Layer 3 of a small transformer language model trained on English Wikipedia (13 layers, counted from 0, width 128).
A neuron's activation on a vector x is SiLU(gate . x) times (in . x), where the dot is the dot product.

Input weights of the MLP neurons that the questions are about. A number n stands for n times 0.0014.
n41 gate: -21 12 -58 -147 -339 81 57 -93 -104 28 -88 -121 -85 -71 32 53 -116 -264 157 -139 -42 93 74 301 -65 319 -119 199 -73 -89 61 183 -80 -217 -62 45 41 8 179 29 104 196 -110 80 119 37 62 -4 215 0 -126 -203 148 165 -29 -16 134 160 -125 -25 16 315 4 100 180 4 58 -12 -168 67 83 -146 66 -178 -46 166 -381 -301 -233 -33 89 -54 -162 46 242 -213 -69 -41 -258 90 264 77 21 4 -79 33 8 4 28 -250 -29 208 80 -89 -126 8 129 154 -29 16 -65 -20 -32 -4 69 231 135 -25 -223 -69 -62 106 -122 -203 -28 100 -125 104
n60 gate: -91 -17 73 -17 -25 -13 -26 -59 -46 13 42 8 -272 113 -215 -204 -70 77 -316 128 311 49 335 67 17 115 -69 -48 -34 72 -68 115 -172 -65 -139 -162 -86 189 166 -65 0 75 -192 -21 412 -65 178 172 43 -46 370 -126 26 -80 -95 -197 -64 -151 -8 150 -13 -48 -31 -79 163 -171 174 236 -71 -75 116 -231 13 78 161 25 -69 -130 -129 202 -89 31 51 -4 143 92 -110 208 80 112 119 187 52 -43 -193 -109 -22 13 -217 -101 35 -18 240 -8 17 67 87 -119 39 108 276 -137 -30 21 158 142 159 -396 -177 21 -195 -26 307 226 84 151 123 -52
n77 gate: 8 68 -28 44 149 159 -180 186 153 -8 -35 87 -183 281 351 -199 -155 108 170 -140 98 -133 193 71 -128 -35 -121 45 36 16 147 196 102 -87 4 -355 -190 65 223 -37 86 -267 196 -12 157 -102 -45 85 -247 -154 88 45 -36 59 49 -12 44 -20 8 -197 202 118 8 -152 51 156 106 89 -8 4 -121 -209 -224 57 -94 -79 -145 154 8 153 202 33 163 122 207 0 167 -158 158 -177 187 0 -49 -96 -108 81 -12 -4 64 87 4 -8 134 -127 -204 92 -16 -87 -154 -55 84 -148 -191 12 205 -12 -153 113 117 135 20 128 184 168 -115 -8 119 -106
n128 gate: 8 119 -133 -70 202 -230 -12 -20 -4 -12 81 16 -8 135 -49 173 42 -99 -172 165 -4 -288 -220 163 95 -20 -29 13 -103 269 -188 -62 0 -31 -46 -123 71 92 33 -194 -85 109 -79 77 83 38 25 -291 17 69 -45 -8 146 49 -146 -78 -16 -171 -237 0 46 -344 200 245 223 -25 17 254 20 0 -129 92 34 50 -51 463 62 159 87 133 -33 -102 -49 97 20 -245 -197 343 -26 -17 -33 -95 -101 -41 -111 130 -25 -77 66 69 92 146 122 -374 -186 -168 -328 25 164 20 -136 21 -58 -41 41 101 -46 58 150 -8 256 -25 -235 153 -53 -20 61 -109
n134 gate: 213 12 106 137 -40 -172 142 -32 281 -48 146 60 -38 78 -175 149 62 -88 -127 77 -74 46 41 -171 -213 -39 -41 -156 -8 -140 -176 -36 -48 119 53 113 4 -142 -56 -74 111 24 -194 72 126 -4 205 8 192 8 20 -70 -28 -236 -20 77 253 171 -16 -114 0 57 -104 293 107 -105 165 -45 143 -173 -232 179 -61 148 173 68 -73 242 -20 -8 124 -195 152 107 -185 161 -140 250 201 -61 -217 4 -111 -254 27 -115 24 225 36 84 -82 -21 -28 -8 137 223 185 -156 94 8 289 -93 48 -44 -69 -161 69 -102 -90 252 344 97 32 -137 60 0 -164 -144
n156 gate: -20 140 305 97 16 212 -44 -167 114 112 -24 -211 84 -37 -191 293 -210 -289 -123 -16 54 -63 -219 -151 137 8 -4 -74 -129 -131 200 -56 -44 -19 -86 -201 162 345 257 33 166 -4 -20 -4 93 136 -298 -154 -41 211 -221 41 45 -16 24 -133 -56 81 -64 28 167 102 211 190 182 36 25 8 0 -90 -122 148 135 8 78 -160 -121 -71 -134 -8 -72 12 -64 -41 0 -149 -52 176 -188 -32 24 -112 37 12 70 127 90 -59 -24 -64 20 227 -294 -92 -141 -29 90 120 49 59 128 81 -108 -84 323 43 8 -256 -77 -196 25 -20 -363 -20 48 55 0 -45
n192 gate: 90 -8 13 85 141 97 -98 -155 41 -92 174 -172 8 -268 -21 -89 -108 -67 107 -271 135 137 -102 -54 -72 -82 132 -121 -110 -71 59 -64 -117 64 216 17 -307 -90 101 61 62 -129 110 275 60 65 -150 -81 -13 -159 17 103 4 -210 137 -208 177 137 76 -179 94 250 78 113 -46 30 151 183 75 -82 -21 94 362 22 108 168 -77 204 -30 281 -269 -139 -17 30 235 139 126 232 31 17 194 152 4 17 298 211 60 -37 -63 -197 21 -269 42 177 182 -62 -47 -25 34 -58 0 -93 160 -17 -72 -99 269 -4 -39 206 370 30 59 -161 201 -150 101 -229
n214 gate: 153 0 68 -234 -25 237 214 -4 267 25 164 -29 -12 -128 95 58 137 179 -51 80 86 322 -8 -107 50 24 173 111 -46 -124 87 17 -169 421 -137 -388 -55 -38 -42 -261 164 -78 -88 173 -4 13 -208 -139 161 41 -83 -124 -25 -17 -42 -247 100 17 -17 -177 -59 294 -22 133 267 -13 60 -139 45 -228 -16 -57 -98 81 -64 25 147 95 -93 -21 37 293 -187 94 152 -82 104 -55 -83 -55 163 163 -17 104 56 47 -21 -192 54 145 81 48 4 29 -21 -349 222 291 -9 188 50 -46 104 175 -67 -53 148 -13 42 12 -9 -25 75 42 -108 -271 -253 -90
n313 gate: 368 -267 -95 -98 126 13 39 -118 0 -51 -113 -93 -98 4 -101 26 26 -323 113 231 219 71 -60 168 -337 153 -121 61 -98 -38 -4 4 25 126 205 72 -112 116 443 61 -13 -105 4 97 34 105 4 30 -65 -55 -77 117 -280 -271 -30 -257 200 -116 4 95 -9 209 141 13 4 274 70 -26 0 -37 -75 -33 130 48 26 187 -159 -181 275 112 93 -40 -178 -39 131 61 98 117 253 116 17 -111 -218 -43 54 -9 -22 -167 98 -34 208 -276 -286 -43 98 89 78 165 -74 -188 38 -81 196 170 9 146 -103 237 22 -132 139 47 103 -98 -110 -130 -195 -205
n41 in: -37 45 -165 -37 248 110 82 -16 -204 -203 -12 -4 -171 71 60 167 0 12 112 29 210 -196 148 -16 -57 32 309 -46 -127 65 -61 41 60 295 8 -204 243 -186 -16 -50 153 40 123 48 -119 -21 -158 -74 257 -158 -33 -71 -239 -130 -195 82 224 182 -36 -66 -8 8 88 33 168 -299 255 -115 -76 -96 -80 -91 -91 -104 -104 -110 218 24 -53 259 81 -92 24 67 82 302 260 -83 -153 -12 -77 -102 -38 -86 -87 167 256 12 41 -97 -103 -107 202 151 -139 81 -183 264 -229 -132 -65 8 61 -81 -181 52 -12 12 145 -191 62 -156 139 20 12 -221 -4 138
n60 in: -109 -181 -209 -83 -122 -16 -365 90 -105 -119 -16 123 35 34 41 49 -106 -330 101 -195 -4 39 92 -191 -21 -312 117 -131 186 -90 94 12 73 -94 232 -37 134 134 -4 42 106 174 116 20 -204 84 -8 133 55 -29 62 -152 96 -12 -4 -199 -66 88 127 -100 -17 13 -145 -80 -191 104 -139 -117 -20 -278 -254 -108 8 -76 -114 -53 -100 224 58 4 226 -242 -136 -93 119 98 -354 21 77 -158 152 -128 -177 -4 -391 -139 -134 28 120 86 155 -52 -20 33 -285 -65 -265 127 -29 97 -49 58 12 4 141 -198 -137 8 -63 -29 -168 178 12 -149 -33 -163 25 -89
n77 in: -129 32 -117 80 -62 47 24 331 133 -134 35 315 -34 195 149 40 12 -83 32 140 78 108 -116 318 -8 -366 -177 -53 -8 138 -95 139 -51 95 163 -99 -153 28 40 -187 121 -145 124 -71 196 -244 -32 265 -53 -8 99 57 20 95 36 52 -143 0 166 -176 202 105 -250 -122 0 191 12 -28 -98 47 -206 8 -24 20 97 -198 68 -102 -124 204 -174 143 225 89 172 -167 -107 -48 157 -68 99 44 163 -95 -58 16 -40 140 -24 319 -81 -133 98 -8 223 -166 -49 103 117 -31 -111 -248 111 48 48 8 -76 113 189 59 20 144 -12 -191 35 -90 51 -49
n128 in: -126 162 -165 159 -101 209 163 -246 -25 -60 -71 30 -53 -240 -42 68 123 -115 148 47 -150 27 242 -25 64 -240 238 -22 -81 -157 94 -26 80 -338 105 124 -156 234 43 96 34 -252 -112 17 -13 31 -122 143 -122 -98 43 26 259 -72 -48 283 -72 22 34 39 -17 39 79 119 -71 -94 105 -4 206 29 -88 37 -31 -61 -240 -106 17 -114 47 60 -208 -176 -141 17 230 -44 -30 -117 330 -393 -308 -120 -232 77 132 -22 -121 29 -21 -339 52 -116 -25 13 51 237 196 13 244 17 -30 -52 -226 -68 -4 -138 4 22 143 -136 -157 39 -176 -201 93 257 -238 52
n134 in: -172 -19 -94 23 110 111 -213 88 -87 -92 -23 137 18 -51 -160 27 -63 184 -98 -19 -16 104 -8 182 -35 30 159 -146 -8 -50 295 -89 72 -62 -327 0 171 86 54 -150 68 -246 -62 -152 128 232 4 -109 -43 160 19 381 152 4 -141 -19 -222 62 42 4 -82 -149 242 -213 -57 -46 173 -78 -4 -116 -154 -75 -82 255 205 169 -81 -118 -174 58 -115 -20 -73 98 -207 190 -38 4 -92 167 -154 227 0 19 -108 141 -94 -204 -62 -172 -20 -36 -179 -15 50 108 -196 73 -27 -41 -85 -178 42 -58 23 -151 -70 -39 -191 -61 141 178 77 12 229 -57 -54 -126
n156 in: -120 -43 -16 91 -197 78 -213 -62 116 74 65 -35 262 -32 -58 -181 24 349 -56 43 194 45 91 -105 -118 -95 24 -137 -118 -94 -113 -193 -77 -135 -48 0 143 -195 -110 -56 -50 -112 99 -47 -103 8 -84 91 4 58 -79 -80 4 113 -4 -71 -94 48 -176 28 -36 16 28 12 -232 87 88 190 -221 104 4 -80 -32 60 -36 63 103 93 36 -91 -184 247 -376 108 -151 -113 24 -88 41 60 55 67 -113 -259 0 -321 68 31 47 156 195 21 -412 -325 8 123 88 -59 -100 -211 239 -59 157 -204 138 -96 -12 -95 148 -153 56 122 -71 -47 -62 135 -63 153
n192 in: 200 47 203 120 71 60 -39 148 -218 -17 121 38 45 70 -30 -102 118 170 -200 -9 -162 -151 -39 63 9 124 73 44 -51 -279 0 -86 177 -16 96 154 280 9 -307 254 -34 172 206 46 77 -65 200 142 56 38 38 -122 34 -21 -186 116 9 -125 -8 -206 -82 -26 387 -193 176 94 -201 190 13 96 46 54 -9 131 70 0 -9 67 -241 -39 170 136 -59 22 -180 -105 -64 -247 -240 151 388 17 -31 128 -342 131 -143 146 47 47 268 414 38 98 -90 -223 -13 -47 30 79 -107 -77 -64 -60 26 25 60 9 -100 -234 -235 73 34 188 -123 80 -246 -35
n214 in: -463 -126 102 -173 -45 344 398 84 -112 -29 120 -159 76 -9 92 105 13 -164 -34 -165 208 -79 -98 104 -131 -139 153 -250 59 -13 189 110 -141 208 -60 55 268 72 -88 -48 -37 -41 0 4 -34 43 94 72 201 88 -269 -150 47 130 120 17 -50 -132 -29 301 26 -271 -265 169 104 8 -108 -47 -33 -21 12 -196 -107 52 -168 0 -178 129 0 -204 272 0 42 -47 65 9 4 47 -48 191 -114 -25 -233 114 -126 52 51 198 -173 -104 56 -70 196 29 -89 -75 43 134 -64 309 -84 -21 -252 189 30 -169 -187 -17 111 -101 -116 211 -17 -101 -33 -29 -113 69
n313 in: 66 -383 -39 -347 89 26 -74 223 0 228 47 -249 33 -53 -64 -117 -226 52 -264 96 -58 -5 105 184 -104 122 -22 31 -121 -82 47 78 -47 -136 -186 138 101 -79 -125 -98 -4 -157 -30 -98 -57 -257 -255 -109 -75 9 -17 177 -17 -258 40 -82 -26 -162 168 -244 -140 4 -201 75 230 -22 -124 0 -51 114 25 277 -22 -234 -9 86 144 -124 -153 314 297 18 -95 -177 -17 71 199 -84 -63 92 207 151 -93 43 188 -88 -61 148 91 51 110 -298 -210 -91 303 271 208 -13 -71 -80 -43 109 30 35 187 224 83 162 140 108 101 -65 126 -234 86 -72 -30 35

Each question shows a token from some text and the vector x that enters the MLP there. A number n stands for n times 0.0045.

" world": -22 -34 -41 -121 92 46 -64 98 120 142 -181 -107 139 118 226 -96 31 -96 -21 -101 180 -44 -117 -102 -41 126 -206 70 26 -117 -8 47 20 -206 -155 -316 138 34 -34 89 31 44 113 13 -66 -91 -85 -144 -10 58 30 -16 -47 -110 -30 -39 -125 -96 -138 39 -112 53 28 66 -245 160 32 118 37 -56 2 -14 48 -81 -120 16 68 37 52 35 -175 14 9 -40 51 -28 -169 -1 -75 21 187 146 -96 -19 185 -221 -18 -117 -82 -48 -73 -45 -99 -116 -28 12 147 17 -95 61 225 29 37 30 25 -56 81 -78 -92 -136 13 -155 -131 -5 -101 -97 -143 -6
The most active neuron and its activation: n156, at about 5.2

"ire": -24 92 -1 -19 -43 89 119 -37 50 56 143 -1 69 50 17 50 130 -12 190 66 163 34 161 -377 -25 3 16 93 82 -62 -173 -85 -48 392 33 126 -18 -38 118 8 -60 -144 99 -29 -40 -153 -125 -53 -92 -135 -1 180 -70 -135 55 36 -109 -37 -40 -102 -197 16 -70 -41 -114 71 134 -332 148 61 -35 -67 163 26 28 95 115 -80 27 139 -109 -47 -59 -109 -97 -172 -16 10 -51 61 -59 6 27 196 -88 39 19 -75 -25 53 137 100 32 -59 159 -87 -197 -48 -82 -94 -13 -98 -82 122 33 39 -141 -24 -64 17 200 -126 -2 48 316 -76 -88 4
Which neuron lights up most? n60

"ed": -48 51 -21 10 54 117 107 54 -248 87 84 -49 77 141 130 -55 -30 -49 -147 -132 180 -37 -47 -99 7 -120 2 186 -68 -128 -4 -73 102 -138 12 -119 131 -55 -150 -63 -128 7 51 -243 115 -7 -40 134 139 111 115 169 -78 85 -28 -60 -73 -52 152 -158 -39 -65 -79 14 -206 -24 137 116 -9 -146 85 140 -35 98 169 -49 -103 -200 -53 -142 -20 -56 -37 57 70 -109 -74 118 132 -70 -89 50 78 18 40 209 -80 38 63 -84 49 62 226 204 113 -18 23 127 -99 121 -25 60 -97 64 5 -68 -117 -133 92 63 -88 4 -29 81 -23 -184 50 -75
The most active neuron and its activation: n60, at about 0.42

" com": 125 81 100 -167 47 99 125 191 -209 112 -152 106 129 -34 207 43 -95 -49 84 -84 -76 -111 -6 109 -177 46 20 -112 -186 -9 -64 -63 5 98 -7 -57 98 -18 -66 40 -45 -16 1 107 91 57 -21 69 -152 111 -3 -47 -24 295 -25 151 126 88 38 104 154 4 27 26 -114 74 171 -123 12 82 -124 -141 -38 -49 41 -254 -137 33 -24 217 -181 -12 20 -3 143 -14 -3 -119 0 12 43 -1 -99 96 82 125 79 -81 -168 1 -300 26 -38 65 228 53 58 0 -7 -236 70 8 10 123 -69 -62 -11 -79 36 35 -60 -84 -44 -55 -153 -74 -83 125
Which three neurons fire most, strongest first? n77, n41, n60

"z": -84 -81 -187 -34 44 -49 123 105 -76 117 4 110 -100 -83 33 -65 -146 33 99 146 107 -74 -88 -36 -85 -81 -15 -128 2 134 116 -72 179 372 5 55 39 -72 204 114 -201 -10 -69 -23 -83 -5 -24 162 93 98 -1 126 88 20 -71 19 -53 -120 -89 35 38 113 -114 -40 17 -153 -116 186 13 105 77 -61 -61 -80 66 -148 -72 -18 46 -220 11 -161 84 34 -76 -10 105 2 269 -184 69 131 29 -71 -85 -53 10 -3 -71 4 266 -53 51 79 78 -16 -37 -308 20 69 79 -62 91 -64 88 -29 8 -133 -55 5 -66 -5 15 121 21 -203 -10 -88
Which neuron lights up most? n60

" of": 90 -109 -68 -38 -104 34 -96 48 -32 59 -22 -135 140 -234 82 10 14 42 -147 -144 30 13 -26 -32 74 -55 97 140 125 110 -23 21 108 -234 -34 -193 198 -113 86 -52 -97 15 -35 -19 -15 50 -30 204 -16 53 211 -51 -68 -44 -4 156 -134 -19 90 -128 -124 -42 -28 11 80 101 30 140 -18 25 18 79 68 50 115 -9 49 -8 147 174 3 -34 128 -26 -45 -66 -18 126 159 16 9 -141 138 76 -79 52 116 -69 75 -100 -156 78 17 41 67 20 80 88 131 130 8 -65 -6 101 122 -30 45 39 20 140 -28 -82 78 -52 -82 -74 -18 -35
Which two neurons fire most, strongest first? n60, n41

" U": -107 83 2 -106 -53 -70 68 140 11 -116 -95 -162 2 -101 42 117 31 62 180 -190 280 -93 -20 95 90 52 -9 -51 79 -140 112 -85 66 -35 3 -61 30 -2 -24 34 -96 40 -70 -3 186 -33 -93 -39 -164 -13 -45 -67 70 -52 30 12 72 -136 67 -133 -74 57 -57 -225 -68 -34 100 -87 -166 36 93 67 112 -81 -8 -10 33 -55 44 54 -18 -19 8 -27 5 67 -36 51 17 102 -261 15 7 -57 -97 -33 157 -120 59 121 27 67 50 248 -55 -93 124 -218 -38 39 130 218 44 -58 87 14 -23 -41 35 -174 -53 122 -3 -33 -213 -73 34 10
Which two neurons fire most, strongest first? n128, n134

" m": -93 77 -68 -163 -40 147 -29 91 -132 191 -15 -109 -29 -52 226 26 -73 20 29 16 -124 -103 -50 82 60 -101 -112 10 75 -177 -66 143 143 -49 1 6 1 143 -120 -37 -69 -12 27 -115 54 95 -82 -53 -115 62 74 -99 -77 215 -66 140 27 63 -47 -136 82 -93 -102 -152 37 130 182 46 -20 170 -75 59 7 92 -30 -115 17 38 -45 -21 -48 67 65 -59 -114 111 193 124 124 147 3 -126 96 8 -383 -106 52 37 -105 109 42 17 -20 58 161 56 -69 0 91 1 19 74 -66 23 -38 68 -8 -127 -113 -18 -72 -213 -44 -72 4 22 -219 -19
The most active neuron and its activation: n77, at about 0.55

"ver": -240 -111 -166 94 -23 33 -134 76 -43 84 16 -71 327 173 122 -59 -12 -48 -9 -56 210 53 95 -161 151 101 16 -57 104 95 6 -43 106 159 -127 -112 7 -62 -108 -79 -5 -51 -28 -3 -29 -91 12 -30 169 -131 82 101 -16 206 97 -15 5 124 3 -144 -208 -148 -146 -36 -96 -54 -162 13 66 -69 -81 98 -57 34 -132 -144 92 -89 -96 122 -17 -67 -15 24 -111 -111 -26 84 -125 60 -54 -16 -111 -45 -118 -101 -114 -99 -119 -137 -40 -30 329 15 92 -24 111 33 118 -99 1 130 0 22 -20 -271 -138 26 -31 88 -17 -240 67 11 -302 60 26 -82
Which three neurons fire most, strongest first? n192, n214, n128

"ring": -55 -1 7 144 -3 -57 157 -77 -1 63 -90 -42 25 -172 148 -76 150 49 53 -39 18 134 81 -99 91 33 143 58 53 -155 -75 -114 172 109 53 121 78 -143 -91 -29 -119 -40 -48 -170 45 90 36 -62 45 -95 156 100 -171 90 21 -32 -39 -109 125 -17 78 -10 -58 -32 -43 124 118 -26 -98 164 -215 -98 17 -89 109 -49 58 13 -26 64 -98 0 -163 5 96 -146 73 15 -51 -136 -100 -117 28 14 -27 -70 46 -179 -142 -85 2 8 18 9 145 26 42 102 -109 -96 98 84 13 232 63 72 -211 -76 -22 163 48 -210 -57 78 106 1 -188 -26
The most active neuron and its activation: n60, at about 0.25

" o": -8 44 -68 -93 -71 0 1 233 -60 95 101 4 -143 -31 160 -10 38 -70 113 -64 -68 -149 -135 106 -143 73 -7 69 -39 -16 -50 -109 -95 -191 46 -157 -27 90 -115 105 -151 -57 -3 -174 263 8 0 -163 -127 -60 86 -82 133 3 -11 94 110 -70 -177 -25 18 -98 -1 -64 -59 -45 -9 -99 -48 -75 -85 237 61 -19 -120 -60 59 -34 -40 73 -127 28 -123 -32 -7 199 -1 55 226 148 -131 66 -103 -59 -277 -143 -38 -223 -173 -36 74 151 -38 109 162 -89 17 -95 119 42 84 -80 1 -13 -44 178 80 -23 -59 -13 200 125 -138 -25 -135 -86 -123 93
Which neuron lights up most? n128

" Ar": 125 -35 114 -123 117 -42 150 -2 82 -65 -14 -73 0 16 107 7 21 72 93 -123 32 -62 32 -93 -113 110 17 -108 302 30 -75 72 102 -47 4 29 77 -106 -14 -40 -192 13 25 89 133 14 73 -101 -119 -64 -122 -82 -19 303 96 188 -17 23 -12 60 -107 80 -93 -136 -201 36 132 -65 -152 35 31 89 75 88 -138 16 68 8 127 6 11 -60 -11 -78 64 -111 -102 -82 102 -100 -92 70 241 85 5 -39 110 -22 -230 17 28 52 103 163 119 2 168 -25 203 -143 13 53 -24 -97 13 106 -20 -68 42 -58 45 48 65 -112 -78 52 -25 -1
Which two neurons fire most, strongest first? n60, n313

" in": 11 -69 30 -150 -93 -20 -196 136 -230 -34 35 -16 186 37 100 22 -20 -31 12 27 128 -59 21 39 -57 -4 36 -121 -18 169 16 -72 31 -21 -114 -66 269 -41 56 33 51 34 -90 6 -64 80 -131 -103 46 -36 215 -4 -65 21 -18 119 -51 -153 55 -64 70 117 31 24 -19 163 11 -53 -16 41 -76 -69 -53 84 62 60 4 -28 45 55 -4 -4 30 -60 18 167 -46 -76 213 74 27 -52 174 -3 8 62 48 7 -22 -115 9 31 -49 110 103 59 8 40 67 45 -13 -117 -69 -55 -55 -43 -105 -2 57 -20 -21 25 162 116 249 -151 -140 -38
Which neuron lights up most? n313

" sc": 200 -43 -23 -25 -92 130 171 90 -130 132 -18 -164 111 -97 81 93 178 123 171 84 220 -64 38 73 -60 1 40 -64 114 -37 -136 174 245 198 -147 4 -87 54 -121 -13 -34 74 -169 -58 -40 108 135 -63 -3 104 26 -160 -142 185 48 -43 21 -183 -180 41 -61 -162 -158 14 -88 185 26 48 -27 -57 -153 -11 -79 8 186 22 107 32 33 215 -110 13 38 104 167 -39 56 130 29 -36 62 2 49 -57 -131 -108 201 42 -156 -60 -101 98 -166 24 78 107 -113 -84 -30 90 41 17 -21 -17 78 -53 24 -93 7 -41 -106 28 83 20 -8 67 1 32
Which neuron lights up most? n214

"m": 144 5 -20 -116 34 224 -101 81 -134 -43 17 63 58 89 101 7 -235 -25 -76 4 -125 162 119 106 -2 52 55 130 232 -60 98 -56 90 -51 -22 -133 81 149 73 -62 -56 -22 145 27 -78 -94 -25 -1 -158 31 -91 159 -44 164 -109 102 73 64 -117 -134 29 44 -73 -4 -87 47 -153 27 -91 38 -11 172 58 74 -51 -57 -19 -54 44 128 93 37 13 123 -204 -152 10 -34 6 123 -46 -332 121 -51 -299 29 -68 -131 47 83 216 -94 46 7 60 -1 -31 144 -69 38 47 70 -69 104 -59 -147 -39 -89 -41 69 -10 -99 -33 -91 178 -2 -85 -13
The most active neuron and its activation: n77, at about 0.99

"ister": -113 -12 -55 -29 33 -90 8 -14 -50 54 -251 -15 199 -40 74 127 203 30 -108 -23 114 -44 38 -108 139 108 52 160 75 -71 156 -199 16 -198 -39 -1 68 -31 -45 108 -41 -186 -1 -133 -138 -116 68 -109 93 201 -5 217 155 153 -13 33 123 -53 198 75 127 154 -202 -13 116 55 108 149 -57 27 -40 31 33 -150 -48 -36 66 40 -16 -6 -16 -3 69 -38 -128 8 36 2 -125 -128 -131 -134 39 83 -41 59 -81 -191 -162 -155 16 144 63 -122 67 -60 177 56 -105 91 10 249 -10 140 -26 -98 -139 -15 -88 134 -18 -92 185 3 -49 -29 19 -82
The most active neuron and its activation: n77, at about 0.4

"adio": 134 13 47 -74 42 134 -81 46 -1 -57 -174 28 90 -59 80 -54 -128 -177 42 98 108 88 -88 -17 67 9 -38 58 -70 48 100 -87 3 -11 -169 13 98 26 -44 37 -50 90 163 100 -238 -106 -73 58 -25 134 59 84 -25 19 5 -57 -33 -91 140 102 89 -38 -129 -26 62 37 153 -7 31 53 141 -281 76 -165 173 113 -80 70 -38 11 -285 -81 39 -270 158 -37 26 68 -23 7 -101 -78 -16 -31 -16 -135 71 -63 -111 149 -194 164 -79 -39 30 -49 103 -197 134 77 46 -117 -36 168 -84 54 -23 -66 74 70 -30 -234 -132 -57 -12 -186 44 37
Which neuron lights up most? n134

" for": 90 38 57 -143 65 -131 -42 94 76 87 11 31 256 38 193 29 23 -58 18 -118 107 -41 194 35 -50 98 55 -49 91 56 -83 -96 -9 -135 -96 17 280 46 -107 -48 35 140 -23 13 -6 -105 -210 105 -21 -217 160 6 -78 100 -25 155 -120 27 -9 -11 52 27 -118 -52 50 -37 -102 45 139 43 -154 10 -68 150 -81 -172 42 -32 -9 275 41 -71 56 -34 -85 75 -15 -6 50 -86 -35 59 163 49 -21 69 122 -114 32 -108 -185 19 -17 -37 -25 -64 -70 59 20 -124 -49 59 -48 106 -41 36 24 34 14 53 -20 20 45 70 -54 -93 17 65
Which three neurons fire most, strongest first? n77, n156, n214

",": 119 -41 -2 -53 -125 40 117 31 -55 51 -127 -104 181 19 -26 -16 74 -20 -34 -43 -68 -42 -32 -36 -2 92 81 33 302 87 -43 -32 38 109 -68 -17 142 67 1 -153 -51 -25 42 -61 37 -97 83 23 111 -61 293 -41 -31 62 -60 20 -49 107 22 18 -17 44 -14 -5 70 -31 51 -24 14 73 -72 135 -32 45 -35 214 70 42 131 -74 -117 -16 -48 -95 7 130 88 -108 77 -77 133 52 -63 75 -82 -74 -85 42 34 -93 -67 -16 47 97 10 51 -19 -28 3 61 109 103 -46 -24 108 13 34 -44 40 17 1 -177 -34 -11 6 -175 197 -14
Which three neurons fire most, strongest first? n77, n156, n60

" Un": 42 75 87 -42 131 22 -211 19 53 9 -13 39 134 -204 209 -98 69 124 65 58 197 -198 -169 -78 7 -47 -51 -154 83 -80 -93 -128 149 -6 -114 -30 47 -48 95 -219 -115 77 -193 -94 4 -140 -40 126 4 -60 43 -8 -132 -49 10 79 8 58 49 -158 -16 123 -4 -59 -44 3 81 -249 -139 -4 -154 88 13 1 -148 -92 13 -21 147 40 39 -84 -143 68 -242 -24 -113 -39 28 -23 -157 294 -78 -20 109 -145 -14 -29 -165 45 80 26 83 144 44 -3 -34 -207 -32 82 107 -36 28 -95 -47 16 -110 58 11 -49 94 -90 52 -34 317 32 -94 -55
The most active neuron and its activation: n134, at about 1.4

"oc": -4 -89 -43 -108 -179 163 138 -130 -137 62 -115 -4 308 165 133 129 13 -86 100 130 77 80 57 -80 -24 99 -51 30 -55 44 -30 187 58 154 -170 104 -31 49 162 -68 116 15 57 -17 -166 -109 17 103 -110 -130 -84 62 -56 122 75 20 -25 1 12 -72 -92 -19 64 -1 2 -172 112 -227 61 117 -56 265 81 -120 -11 159 -8 -169 74 131 50 -56 19 -26 47 -13 10 -41 14 -85 -63 -88 42 96 -247 -85 157 3 47 131 70 116 -24 12 162 -48 -227 -16 80 -36 -2 -81 86 152 188 -5 -124 -100 -23 43 51 32 -104 157 206 -53 106 -17
The most active neuron and its activation: n313, at about 0.46

"et": -88 68 -38 30 -87 -137 -23 -89 -299 -70 48 -60 100 176 -24 -27 159 3 -30 -76 -16 67 69 -129 71 -33 -27 -67 56 35 -32 100 -53 -215 -99 -8 -18 1 92 -245 -67 -247 -34 -17 -306 -1 -90 -160 -130 -19 70 72 55 89 23 42 56 -196 -102 -78 -5 92 -144 69 -225 38 76 6 63 -38 -6 48 135 58 80 -3 50 -119 -21 167 -56 -65 -155 94 51 -350 -20 42 -43 -57 -48 40 94 -95 -339 -17 52 -94 41 -56 20 -6 -8 -62 158 38 -78 11 -56 108 29 109 -38 -47 114 65 22 -62 -52 -80 -70 -210 -203 34 -57 104 -92 -112
The most active neuron and its activation: n128, at about 2.2

" In": 47 62 105 -78 -8 -17 -136 77 -151 -26 126 -77 61 -144 156 25 21 -47 -35 79 255 -110 -115 -86 3 -20 186 -13 162 17 -1 -183 119 -16 -138 -79 182 -79 -30 5 66 29 -121 -53 52 90 -81 -82 -63 -73 -11 64 111 54 53 162 122 -125 196 -39 -48 196 -31 -110 79 105 -20 -193 -221 99 -74 -166 -80 -60 43 -3 116 -48 162 52 12 -63 15 32 43 64 -88 -164 118 -34 14 -22 208 -26 23 -15 61 -95 69 -213 -70 57 23 60 -70 -49 30 8 -61 182 -36 -7 -4 -159 -31 -55 -138 57 167 -18 -127 5 156 -118 148 -71 -9 -57
The most active neuron and its activation: n214, at about 0.23

" Act": 174 217 130 -84 -110 9 -68 105 124 22 -18 18 152 -99 145 32 126 -6 -38 119 176 -169 -8 -142 -96 97 149 69 41 -5 -34 -10 -40 -3 -32 -104 76 -31 -97 -12 0 204 131 -15 -104 -130 85 28 28 43 14 124 44 -72 -63 -9 25 39 145 -14 -115 72 -11 -46 127 107 -28 40 -158 187 -65 -62 -58 -213 64 -37 87 202 218 4 -173 -121 -17 130 33 83 43 -101 -125 18 -104 -51 9 -1 38 -90 91 -146 34 -124 -127 100 -37 -71 50 -51 159 -150 45 77 -153 108 -43 83 -85 -32 -102 -230 106 -27 47 -29 -52 -84 77 116 155 -30
Which three neurons fire most, strongest first? n60, n77, n313

" the": -23 -3 9 -55 -83 32 126 17 -22 -24 -50 73 367 -53 32 71 60 81 42 -133 33 -86 -28 120 17 -51 -99 -8 59 107 -51 -36 60 -94 -16 31 195 -23 -81 -86 -124 -11 -124 -1 -116 20 149 -124 -73 130 222 -16 13 48 126 61 87 27 27 -159 -19 -205 -64 -176 119 -7 -97 -22 66 -79 -57 -33 -65 -87 -42 -27 -42 66 73 29 100 26 -54 8 -52 -90 -40 6 -46 -86 18 -87 32 15 -55 -29 1 -196 -24 34 -49 76 146 152 87 13 -73 8 -9 26 -35 -179 23 17 -94 -17 45 1 4 -1 -71 -20 44 127 124 -114 -9 -39
Which two neurons fire most, strongest first? n156, n313

"ur": 126 -140 -34 42 91 88 -17 304 -96 -25 -39 147 -5 -11 34 -11 91 55 -23 -20 165 19 -64 -31 -34 -35 -36 -78 47 -201 -49 21 75 -23 -1 -7 62 -78 65 209 16 -85 84 73 -120 -47 -195 -200 -44 38 -29 153 168 130 40 170 245 110 -58 -88 -37 -88 -1 40 -122 -23 28 103 -96 -61 2 235 170 -140 39 132 -120 152 -1 7 -147 -20 -188 -95 -173 -191 -73 -201 -29 58 27 -58 -51 9 -184 -87 -81 85 -133 -141 105 -14 78 119 -46 -207 36 -23 156 -114 -21 -51 -5 56 77 19 3 -46 106 104 -47 -127 -151 -122 -82 124 28 -57
The most active neuron and its activation: n192, at about 1.4